Layer 9 of a small transformer language model trained on English Wikipedia (12 layers, counted from 0, width 64).
A neuron's activation on a vector x is SiLU(gate . x) times (in . x), where the dot is the dot product.
The model reads these tokens: "202" "5" ")\n\n" "T" "eam" " comp" "et" "it" "ions" "\n" "-" " F" "ed" " C" "up" ":" " F" " ("

The vector x that enters this layer's MLP at each token. A number n stands for (n - 128) times 0.018.
0 "202": 129, 47, 151, 163, 132, 92, 55, 53, 145, 130, 138, 189, 146, 176, 134, 116, 123, 218, 73, 95, 104, 163, 141, 105, 78, 137, 157, 149, 43, 148, 116, 172, 129, 72, 148, 98, 118, 134, 121, 102, 146, 156, 102, 114, 221, 102, 166, 146, 143, 93, 185, 124, 125, 177, 145, 101, 140, 145, 126, 174, 134, 74, 126, 146
1 "5": 172, 72, 108, 130, 124, 110, 100, 135, 160, 155, 150, 243, 209, 141, 111, 132, 143, 125, 95, 62, 72, 118, 133, 145, 96, 62, 136, 92, 115, 117, 131, 126, 174, 105, 160, 164, 94, 81, 110, 108, 62, 126, 140, 97, 220, 112, 108, 147, 142, 118, 139, 140, 123, 122, 182, 120, 158, 134, 142, 153, 215, 95, 114, 149
2 ")\n\n": 141, 111, 192, 181, 113, 151, 61, 116, 192, 147, 82, 175, 195, 142, 99, 86, 133, 100, 168, 178, 83, 123, 99, 127, 206, 168, 161, 114, 125, 171, 109, 107, 144, 96, 98, 101, 137, 119, 142, 107, 163, 106, 172, 119, 183, 97, 107, 103, 103, 115, 112, 214, 123, 182, 131, 46, 113, 34, 144, 193, 116, 121, 133, 172
3 "T": 134, 114, 193, 128, 99, 148, 46, 87, 146, 123, 74, 216, 186, 142, 156, 145, 142, 154, 141, 196, 165, 161, 161, 119, 169, 112, 120, 116, 80, 139, 192, 143, 159, 143, 70, 114, 145, 87, 176, 88, 187, 91, 105, 139, 148, 138, 155, 143, 106, 150, 183, 125, 188, 112, 97, 40, 133, 149, 77, 169, 127, 132, 117, 149
4 "eam": 126, 84, 159, 182, 64, 163, 117, 84, 67, 182, 172, 112, 192, 131, 104, 170, 156, 115, 155, 104, 121, 119, 61, 47, 84, 153, 120, 111, 119, 177, 127, 89, 191, 145, 71, 148, 96, 134, 172, 108, 189, 153, 169, 140, 132, 110, 174, 157, 111, 148, 108, 21, 92, 194, 177, 75, 148, 149, 144, 129, 170, 59, 144, 175
5 " comp": 130, 160, 101, 165, 94, 118, 69, 93, 104, 198, 100, 152, 219, 131, 158, 109, 134, 175, 121, 100, 80, 185, 160, 163, 143, 100, 112, 126, 114, 151, 116, 103, 197, 132, 118, 119, 116, 132, 180, 117, 108, 89, 181, 121, 65, 110, 117, 52, 126, 208, 106, 177, 154, 131, 143, 130, 202, 73, 148, 100, 164, 48, 144, 204
6 "et": 124, 120, 139, 91, 135, 152, 129, 57, 73, 194, 65, 82, 200, 141, 57, 118, 216, 173, 75, 106, 177, 196, 84, 100, 120, 64, 159, 131, 97, 156, 190, 175, 181, 79, 80, 61, 152, 135, 68, 125, 181, 120, 80, 123, 98, 116, 171, 177, 144, 104, 142, 237, 119, 139, 156, 117, 112, 122, 92, 179, 140, 91, 136, 146
7 "it": 46, 98, 106, 122, 128, 128, 128, 153, 110, 190, 154, 74, 101, 63, 96, 125, 75, 197, 156, 127, 99, 107, 68, 112, 163, 129, 68, 110, 64, 168, 130, 96, 180, 36, 125, 68, 155, 116, 206, 165, 90, 142, 131, 144, 188, 151, 127, 157, 156, 102, 134, 151, 226, 103, 95, 104, 136, 105, 150, 162, 103, 98, 170, 240
8 "ions": 196, 168, 150, 109, 82, 77, 102, 183, 159, 141, 169, 179, 168, 95, 50, 156, 147, 121, 142, 108, 157, 133, 80, 87, 61, 153, 100, 103, 113, 138, 180, 90, 157, 135, 93, 134, 139, 88, 185, 125, 141, 149, 76, 93, 246, 159, 185, 156, 193, 96, 135, 139, 167, 89, 131, 57, 109, 66, 122, 163, 138, 115, 119, 183
9 "\n": 118, 105, 142, 183, 95, 161, 86, 141, 159, 168, 120, 179, 231, 175, 143, 140, 134, 123, 158, 194, 120, 174, 114, 116, 165, 108, 142, 118, 105, 145, 112, 88, 110, 124, 164, 99, 149, 111, 167, 137, 192, 127, 114, 115, 192, 162, 150, 101, 123, 144, 149, 159, 118, 150, 169, 33, 85, 43, 155, 185, 123, 114, 173, 169
10 "-": 100, 121, 192, 205, 84, 166, 125, 193, 114, 172, 74, 184, 234, 163, 82, 95, 97, 142, 148, 122, 94, 101, 99, 149, 135, 110, 130, 112, 95, 132, 58, 131, 170, 124, 174, 97, 136, 157, 178, 119, 168, 127, 165, 161, 165, 140, 214, 83, 129, 85, 177, 129, 159, 154, 175, 46, 144, 166, 148, 174, 108, 103, 109, 142
11 " F": 81, 142, 144, 171, 120, 126, 27, 75, 161, 144, 134, 116, 144, 155, 141, 124, 127, 115, 91, 202, 125, 74, 116, 122, 118, 71, 76, 129, 144, 134, 127, 138, 186, 144, 91, 116, 94, 47, 99, 116, 112, 148, 121, 117, 118, 88, 141, 143, 112, 169, 113, 135, 127, 144, 154, 120, 138, 148, 53, 197, 176, 90, 110, 155
12 "ed": 95, 77, 166, 161, 96, 129, 150, 118, 72, 149, 105, 72, 175, 63, 119, 88, 197, 171, 104, 122, 41, 108, 84, 153, 146, 206, 188, 132, 122, 208, 124, 114, 101, 116, 160, 84, 130, 137, 223, 154, 52, 147, 63, 165, 122, 44, 140, 115, 109, 175, 68, 87, 121, 184, 129, 134, 126, 117, 101, 146, 146, 183, 166, 141
13 " C": 73, 114, 146, 134, 146, 154, 81, 113, 116, 151, 112, 139, 188, 148, 103, 133, 137, 164, 138, 198, 94, 118, 188, 146, 151, 147, 124, 112, 98, 136, 110, 108, 175, 115, 134, 119, 15, 130, 140, 112, 138, 130, 125, 92, 144, 110, 184, 159, 139, 187, 156, 122, 131, 139, 98, 163, 112, 131, 52, 142, 193, 114, 118, 99
14 "up": 106, 127, 94, 91, 115, 120, 119, 90, 173, 71, 193, 84, 211, 115, 90, 169, 185, 125, 145, 103, 144, 132, 124, 85, 95, 54, 143, 133, 111, 111, 111, 166, 126, 170, 32, 176, 51, 71, 131, 124, 148, 98, 69, 139, 143, 166, 167, 104, 87, 128, 110, 101, 166, 93, 125, 174, 78, 160, 135, 177, 178, 13, 134, 152
15 ":": 129, 84, 152, 190, 126, 158, 102, 150, 124, 122, 106, 145, 202, 175, 135, 144, 172, 121, 88, 120, 123, 128, 119, 109, 166, 113, 126, 66, 180, 184, 65, 139, 171, 120, 93, 48, 181, 138, 127, 115, 144, 136, 104, 168, 216, 136, 183, 83, 170, 159, 68, 130, 171, 75, 128, 48, 128, 107, 141, 146, 136, 90, 123, 151
16 " F": 61, 144, 150, 201, 142, 141, 7, 85, 145, 108, 143, 118, 158, 139, 153, 138, 151, 106, 130, 188, 112, 65, 129, 114, 117, 89, 73, 131, 99, 139, 158, 153, 159, 144, 108, 104, 115, 59, 108, 130, 127, 152, 130, 139, 126, 98, 91, 94, 124, 136, 132, 133, 125, 160, 164, 123, 168, 146, 70, 177, 164, 94, 131, 145
17 " (": 42, 28, 174, 144, 119, 178, 45, 108, 122, 182, 198, 133, 183, 133, 113, 116, 214, 100, 139, 147, 120, 135, 118, 134, 120, 120, 97, 128, 135, 143, 99, 94, 131, 101, 107, 118, 177, 133, 155, 120, 99, 53, 150, 104, 200, 141, 131, 113, 171, 143, 100, 148, 130, 120, 142, 80, 147, 145, 99, 120, 113, 130, 134, 115

Each question shows the input weights of one neuron of the MLP. A number n stands for (n - 128) times 0.0087.

n108 gate: 120, 116, 127, 139, 113, 160, 144, 89, 96, 197, 132, 140, 132, 151, 156, 129, 118, 147, 137, 116, 86, 163, 164, 84, 168, 156, 118, 97, 189, 131, 118, 142, 147, 173, 112, 145, 136, 151, 128, 92, 137, 114, 165, 66, 106, 153, 115, 159, 84, 174, 101, 139, 163, 154, 143, 170, 89, 80, 149, 177, 156, 169, 143, 154
n108 in: 106, 104, 87, 142, 120, 151, 118, 122, 93, 122, 111, 112, 134, 151, 104, 175, 78, 124, 101, 131, 150, 132, 143, 150, 100, 162, 102, 138, 115, 114, 183, 109, 91, 169, 106, 120, 128, 156, 88, 109, 148, 106, 109, 108, 144, 154, 130, 100, 147, 88, 103, 129, 94, 126, 116, 106, 148, 96, 114, 201, 167, 120, 100, 190
Its two highest activations, in order, are on tokens 9 "\n", 4 "eam"

n97 gate: 130, 134, 148, 170, 147, 100, 136, 147, 103, 114, 74, 111, 92, 66, 124, 91, 124, 70, 109, 147, 81, 145, 155, 134, 131, 159, 157, 172, 110, 134, 172, 166, 99, 174, 93, 119, 101, 135, 132, 105, 136, 97, 115, 116, 148, 166, 120, 164, 91, 169, 110, 122, 101, 125, 124, 114, 129, 104, 123, 135, 127, 159, 115, 142
n97 in: 117, 161, 151, 121, 148, 125, 114, 101, 174, 128, 132, 129, 127, 116, 126, 110, 127, 112, 157, 102, 97, 139, 111, 115, 116, 138, 111, 137, 97, 155, 144, 115, 123, 137, 163, 131, 161, 87, 93, 163, 94, 117, 145, 67, 102, 131, 111, 114, 143, 111, 154, 126, 141, 160, 145, 153, 67, 104, 140, 122, 122, 98, 145, 147
On which token does it fire most, and how strongly? 2 ")\n\n", at about 0.95

n103 gate: 102, 99, 124, 122, 181, 111, 186, 120, 76, 177, 160, 129, 127, 114, 143, 126, 148, 107, 154, 94, 89, 146, 85, 153, 101, 139, 126, 122, 150, 113, 143, 132, 147, 153, 117, 122, 162, 124, 150, 180, 138, 117, 119, 159, 114, 165, 110, 115, 156, 118, 96, 120, 164, 122, 117, 127, 115, 54, 134, 54, 91, 124, 99, 175
n103 in: 130, 144, 121, 124, 135, 132, 105, 87, 160, 178, 141, 140, 125, 130, 102, 78, 169, 107, 143, 106, 135, 102, 117, 142, 72, 119, 61, 109, 95, 126, 51, 105, 75, 142, 122, 106, 144, 131, 158, 109, 129, 112, 133, 116, 113, 140, 144, 161, 123, 125, 119, 127, 138, 168, 148, 152, 109, 115, 198, 103, 90, 120, 179, 150
On which three tokens does it fire most, strongest first? 7 "it", 17 " (", 5 " comp"

n182 gate: 163, 150, 113, 160, 100, 96, 153, 106, 120, 117, 113, 174, 113, 135, 90, 157, 140, 101, 98, 109, 131, 149, 117, 151, 139, 153, 109, 87, 148, 167, 107, 129, 158, 144, 104, 170, 170, 175, 107, 162, 126, 177, 104, 118, 90, 141, 106, 85, 83, 97, 125, 129, 83, 120, 120, 142, 150, 125, 102, 105, 136, 144, 99, 119
n182 in: 113, 119, 136, 112, 152, 122, 153, 102, 129, 110, 77, 95, 111, 158, 137, 120, 145, 138, 128, 121, 134, 62, 135, 109, 131, 112, 170, 132, 98, 99, 113, 133, 101, 156, 120, 106, 100, 136, 151, 129, 109, 149, 121, 137, 133, 161, 149, 173, 127, 133, 125, 159, 107, 149, 128, 144, 112, 144, 133, 177, 140, 129, 162, 141
On which token does it fire most, and how strongly? 17 " (", at about 0.34

n144 gate: 107, 116, 149, 148, 166, 89, 140, 182, 142, 180, 135, 113, 129, 134, 120, 113, 127, 120, 155, 73, 71, 139, 131, 132, 146, 105, 158, 191, 123, 123, 110, 96, 150, 169, 108, 165, 135, 157, 131, 170, 127, 138, 142, 134, 107, 170, 134, 144, 126, 146, 69, 144, 149, 136, 150, 137, 148, 118, 211, 178, 168, 170, 93, 126
n144 in: 124, 72, 97, 159, 159, 139, 112, 154, 115, 136, 165, 148, 147, 102, 141, 194, 132, 117, 126, 127, 127, 121, 62, 107, 119, 133, 128, 128, 73, 97, 163, 100, 158, 126, 141, 152, 159, 152, 142, 116, 138, 142, 112, 168, 143, 168, 109, 119, 119, 108, 134, 167, 113, 108, 162, 114, 149, 110, 127, 134, 119, 114, 143, 104
Which token does this neuron like most? 1 "5"

n156 gate: 132, 162, 106, 136, 175, 114, 142, 109, 123, 135, 150, 92, 138, 120, 119, 126, 81, 127, 128, 147, 130, 152, 186, 142, 166, 206, 75, 118, 158, 117, 152, 144, 137, 172, 105, 104, 130, 127, 136, 131, 136, 158, 145, 112, 136, 116, 86, 161, 88, 117, 122, 118, 126, 87, 104, 153, 147, 122, 107, 141, 137, 206, 162, 108
n156 in: 122, 181, 126, 120, 118, 135, 127, 114, 132, 158, 141, 120, 124, 80, 124, 111, 80, 145, 140, 144, 136, 103, 160, 110, 133, 178, 142, 120, 124, 189, 184, 101, 145, 123, 134, 124, 132, 105, 155, 122, 152, 170, 126, 129, 130, 161, 170, 154, 121, 117, 97, 134, 104, 108, 79, 172, 185, 153, 89, 127, 120, 122, 117, 134
Which token does this neuron like most? 13 " C"

n179 gate: 116, 99, 154, 160, 146, 96, 123, 150, 118, 122, 167, 85, 116, 184, 209, 99, 156, 130, 82, 132, 70, 140, 173, 120, 166, 113, 151, 139, 130, 35, 134, 103, 131, 134, 157, 143, 160, 97, 104, 97, 103, 157, 125, 86, 81, 153, 130, 179, 135, 127, 162, 169, 64, 115, 110, 142, 138, 92, 126, 105, 142, 185, 160, 117
n179 in: 124, 88, 137, 131, 136, 135, 92, 108, 149, 126, 125, 130, 138, 160, 104, 116, 96, 156, 139, 126, 103, 122, 143, 139, 128, 159, 154, 164, 101, 155, 155, 115, 107, 106, 136, 73, 117, 140, 112, 93, 98, 139, 107, 132, 147, 156, 105, 209, 149, 145, 110, 76, 95, 131, 170, 117, 75, 141, 161, 126, 174, 133, 135, 123
Which token does this neuron like most? 13 " C"

n147 gate: 89, 142, 140, 116, 160, 116, 118, 155, 146, 159, 127, 108, 157, 119, 153, 110, 92, 72, 158, 108, 111, 158, 148, 83, 97, 177, 96, 177, 118, 103, 103, 85, 65, 150, 77, 160, 143, 140, 109, 81, 178, 149, 137, 167, 112, 142, 124, 173, 129, 202, 96, 156, 101, 119, 143, 173, 112, 104, 160, 102, 117, 129, 159, 66
n147 in: 95, 91, 107, 106, 135, 165, 139, 162, 105, 82, 135, 105, 126, 147, 127, 106, 146, 146, 122, 112, 117, 130, 136, 176, 177, 150, 120, 139, 155, 113, 118, 169, 138, 92, 96, 67, 143, 112, 99, 121, 136, 159, 140, 143, 131, 135, 109, 160, 165, 122, 127, 115, 158, 118, 130, 109, 194, 133, 114, 88, 132, 176, 137, 137
Its two highest activations, in order, are on tokens 8 "ions", 11 " F"

n127 gate: 138, 152, 171, 76, 116, 99, 143, 85, 147, 184, 122, 142, 87, 132, 148, 169, 114, 30, 163, 127, 126, 146, 109, 96, 143, 147, 132, 177, 168, 126, 91, 136, 143, 74, 158, 106, 130, 143, 158, 112, 153, 96, 167, 117, 114, 184, 131, 160, 137, 171, 74, 137, 57, 150, 108, 106, 159, 113, 136, 82, 110, 137, 141, 89
n127 in: 173, 152, 100, 134, 107, 108, 112, 60, 139, 78, 156, 84, 129, 137, 160, 146, 159, 117, 170, 166, 153, 119, 132, 123, 100, 79, 144, 172, 154, 135, 159, 133, 84, 164, 118, 152, 190, 143, 163, 128, 141, 135, 117, 135, 120, 122, 156, 87, 129, 153, 116, 137, 87, 119, 148, 127, 128, 117, 116, 164, 128, 145, 116, 107
On which token does it fire most, and how strongly? 7 "it", at about 1

n158 gate: 141, 139, 173, 108, 113, 144, 145, 132, 166, 160, 121, 124, 119, 120, 122, 139, 179, 89, 140, 123, 88, 134, 151, 155, 154, 149, 153, 127, 145, 122, 99, 106, 106, 149, 123, 123, 134, 127, 112, 117, 115, 110, 86, 164, 102, 108, 18, 134, 113, 157, 126, 179, 86, 95, 138, 174, 129, 148, 122, 157, 147, 189, 109, 104
n158 in: 123, 124, 144, 132, 115, 107, 120, 151, 111, 113, 121, 156, 129, 105, 70, 116, 126, 171, 126, 113, 179, 152, 160, 147, 188, 114, 148, 113, 155, 123, 105, 188, 97, 116, 53, 110, 141, 134, 93, 142, 120, 124, 127, 155, 116, 162, 101, 99, 130, 111, 126, 117, 171, 154, 78, 130, 182, 153, 125, 128, 120, 147, 101, 110
On which token does it fire most, and how strongly? 9 "\n", at about 0.62

n134 gate: 95, 125, 134, 133, 97, 122, 111, 98, 78, 115, 119, 164, 115, 109, 98, 163, 125, 76, 102, 118, 135, 114, 136, 75, 107, 137, 124, 138, 124, 143, 118, 111, 56, 104, 140, 103, 117, 143, 150, 116, 148, 148, 162, 135, 146, 169, 140, 187, 120, 90, 85, 161, 63, 84, 95, 170, 202, 134, 194, 106, 121, 164, 131, 154
n134 in: 86, 106, 134, 93, 109, 110, 119, 129, 151, 99, 180, 132, 124, 111, 94, 88, 142, 90, 142, 122, 141, 84, 132, 132, 114, 90, 134, 112, 109, 110, 121, 71, 83, 113, 93, 129, 99, 79, 81, 145, 96, 117, 156, 115, 156, 173, 92, 121, 148, 143, 124, 110, 94, 114, 135, 148, 150, 146, 151, 147, 125, 118, 103, 140
Which token does this neuron like most? 17 " ("

n68 gate: 111, 105, 167, 122, 113, 81, 140, 131, 153, 132, 130, 139, 99, 150, 136, 73, 113, 113, 84, 79, 101, 93, 86, 150, 147, 139, 202, 127, 160, 114, 110, 109, 115, 155, 86, 141, 163, 159, 39, 143, 156, 126, 122, 160, 67, 117, 144, 124, 124, 164, 60, 134, 121, 144, 147, 148, 121, 113, 131, 115, 126, 137, 166, 119
n68 in: 109, 114, 120, 114, 148, 122, 132, 164, 159, 74, 105, 151, 96, 125, 106, 88, 143, 140, 136, 114, 137, 164, 97, 130, 137, 124, 149, 132, 132, 120, 124, 106, 120, 131, 147, 104, 125, 83, 95, 145, 147, 143, 110, 125, 128, 105, 143, 92, 176, 148, 71, 147, 106, 122, 121, 94, 92, 156, 113, 127, 130, 116, 100, 115
On which three tokens does it fire most, strongest first? 4 "eam", 15 ":", 5 " comp"

n55 gate: 101, 141, 141, 110, 143, 99, 162, 112, 122, 113, 125, 108, 89, 126, 92, 146, 155, 96, 108, 147, 97, 139, 180, 145, 123, 160, 184, 153, 215, 106, 97, 99, 119, 160, 123, 129, 110, 132, 188, 134, 133, 128, 170, 145, 108, 122, 96, 176, 136, 139, 154, 119, 147, 147, 134, 136, 134, 131, 189, 57, 137, 223, 114, 99
n55 in: 144, 110, 123, 115, 108, 135, 143, 114, 127, 124, 160, 77, 137, 131, 131, 132, 143, 102, 124, 132, 154, 82, 138, 164, 122, 102, 114, 146, 128, 83, 147, 136, 120, 76, 105, 60, 148, 129, 100, 123, 105, 117, 148, 132, 165, 82, 88, 168, 102, 131, 136, 154, 127, 171, 154, 117, 95, 159, 129, 124, 57, 112, 140, 166
On which token does it fire most, and how strongly? 5 " comp", at about 0.42

n121 gate: 128, 50, 163, 91, 88, 117, 126, 134, 81, 118, 120, 116, 70, 125, 97, 162, 132, 149, 142, 96, 112, 126, 126, 113, 122, 155, 76, 176, 96, 131, 89, 76, 82, 149, 120, 139, 100, 165, 145, 135, 202, 145, 90, 108, 100, 124, 113, 98, 124, 169, 69, 154, 152, 106, 159, 167, 111, 145, 164, 131, 126, 172, 139, 101
n121 in: 101, 129, 140, 90, 84, 116, 128, 175, 152, 125, 153, 143, 109, 143, 134, 164, 151, 104, 145, 131, 108, 78, 113, 94, 143, 130, 146, 110, 117, 147, 126, 182, 124, 123, 203, 138, 142, 83, 120, 115, 129, 107, 110, 90, 140, 111, 158, 165, 120, 122, 100, 140, 119, 135, 115, 139, 111, 186, 203, 148, 106, 168, 138, 95
On which token does it fire most, and how strongly? 5 " comp", at about 1.1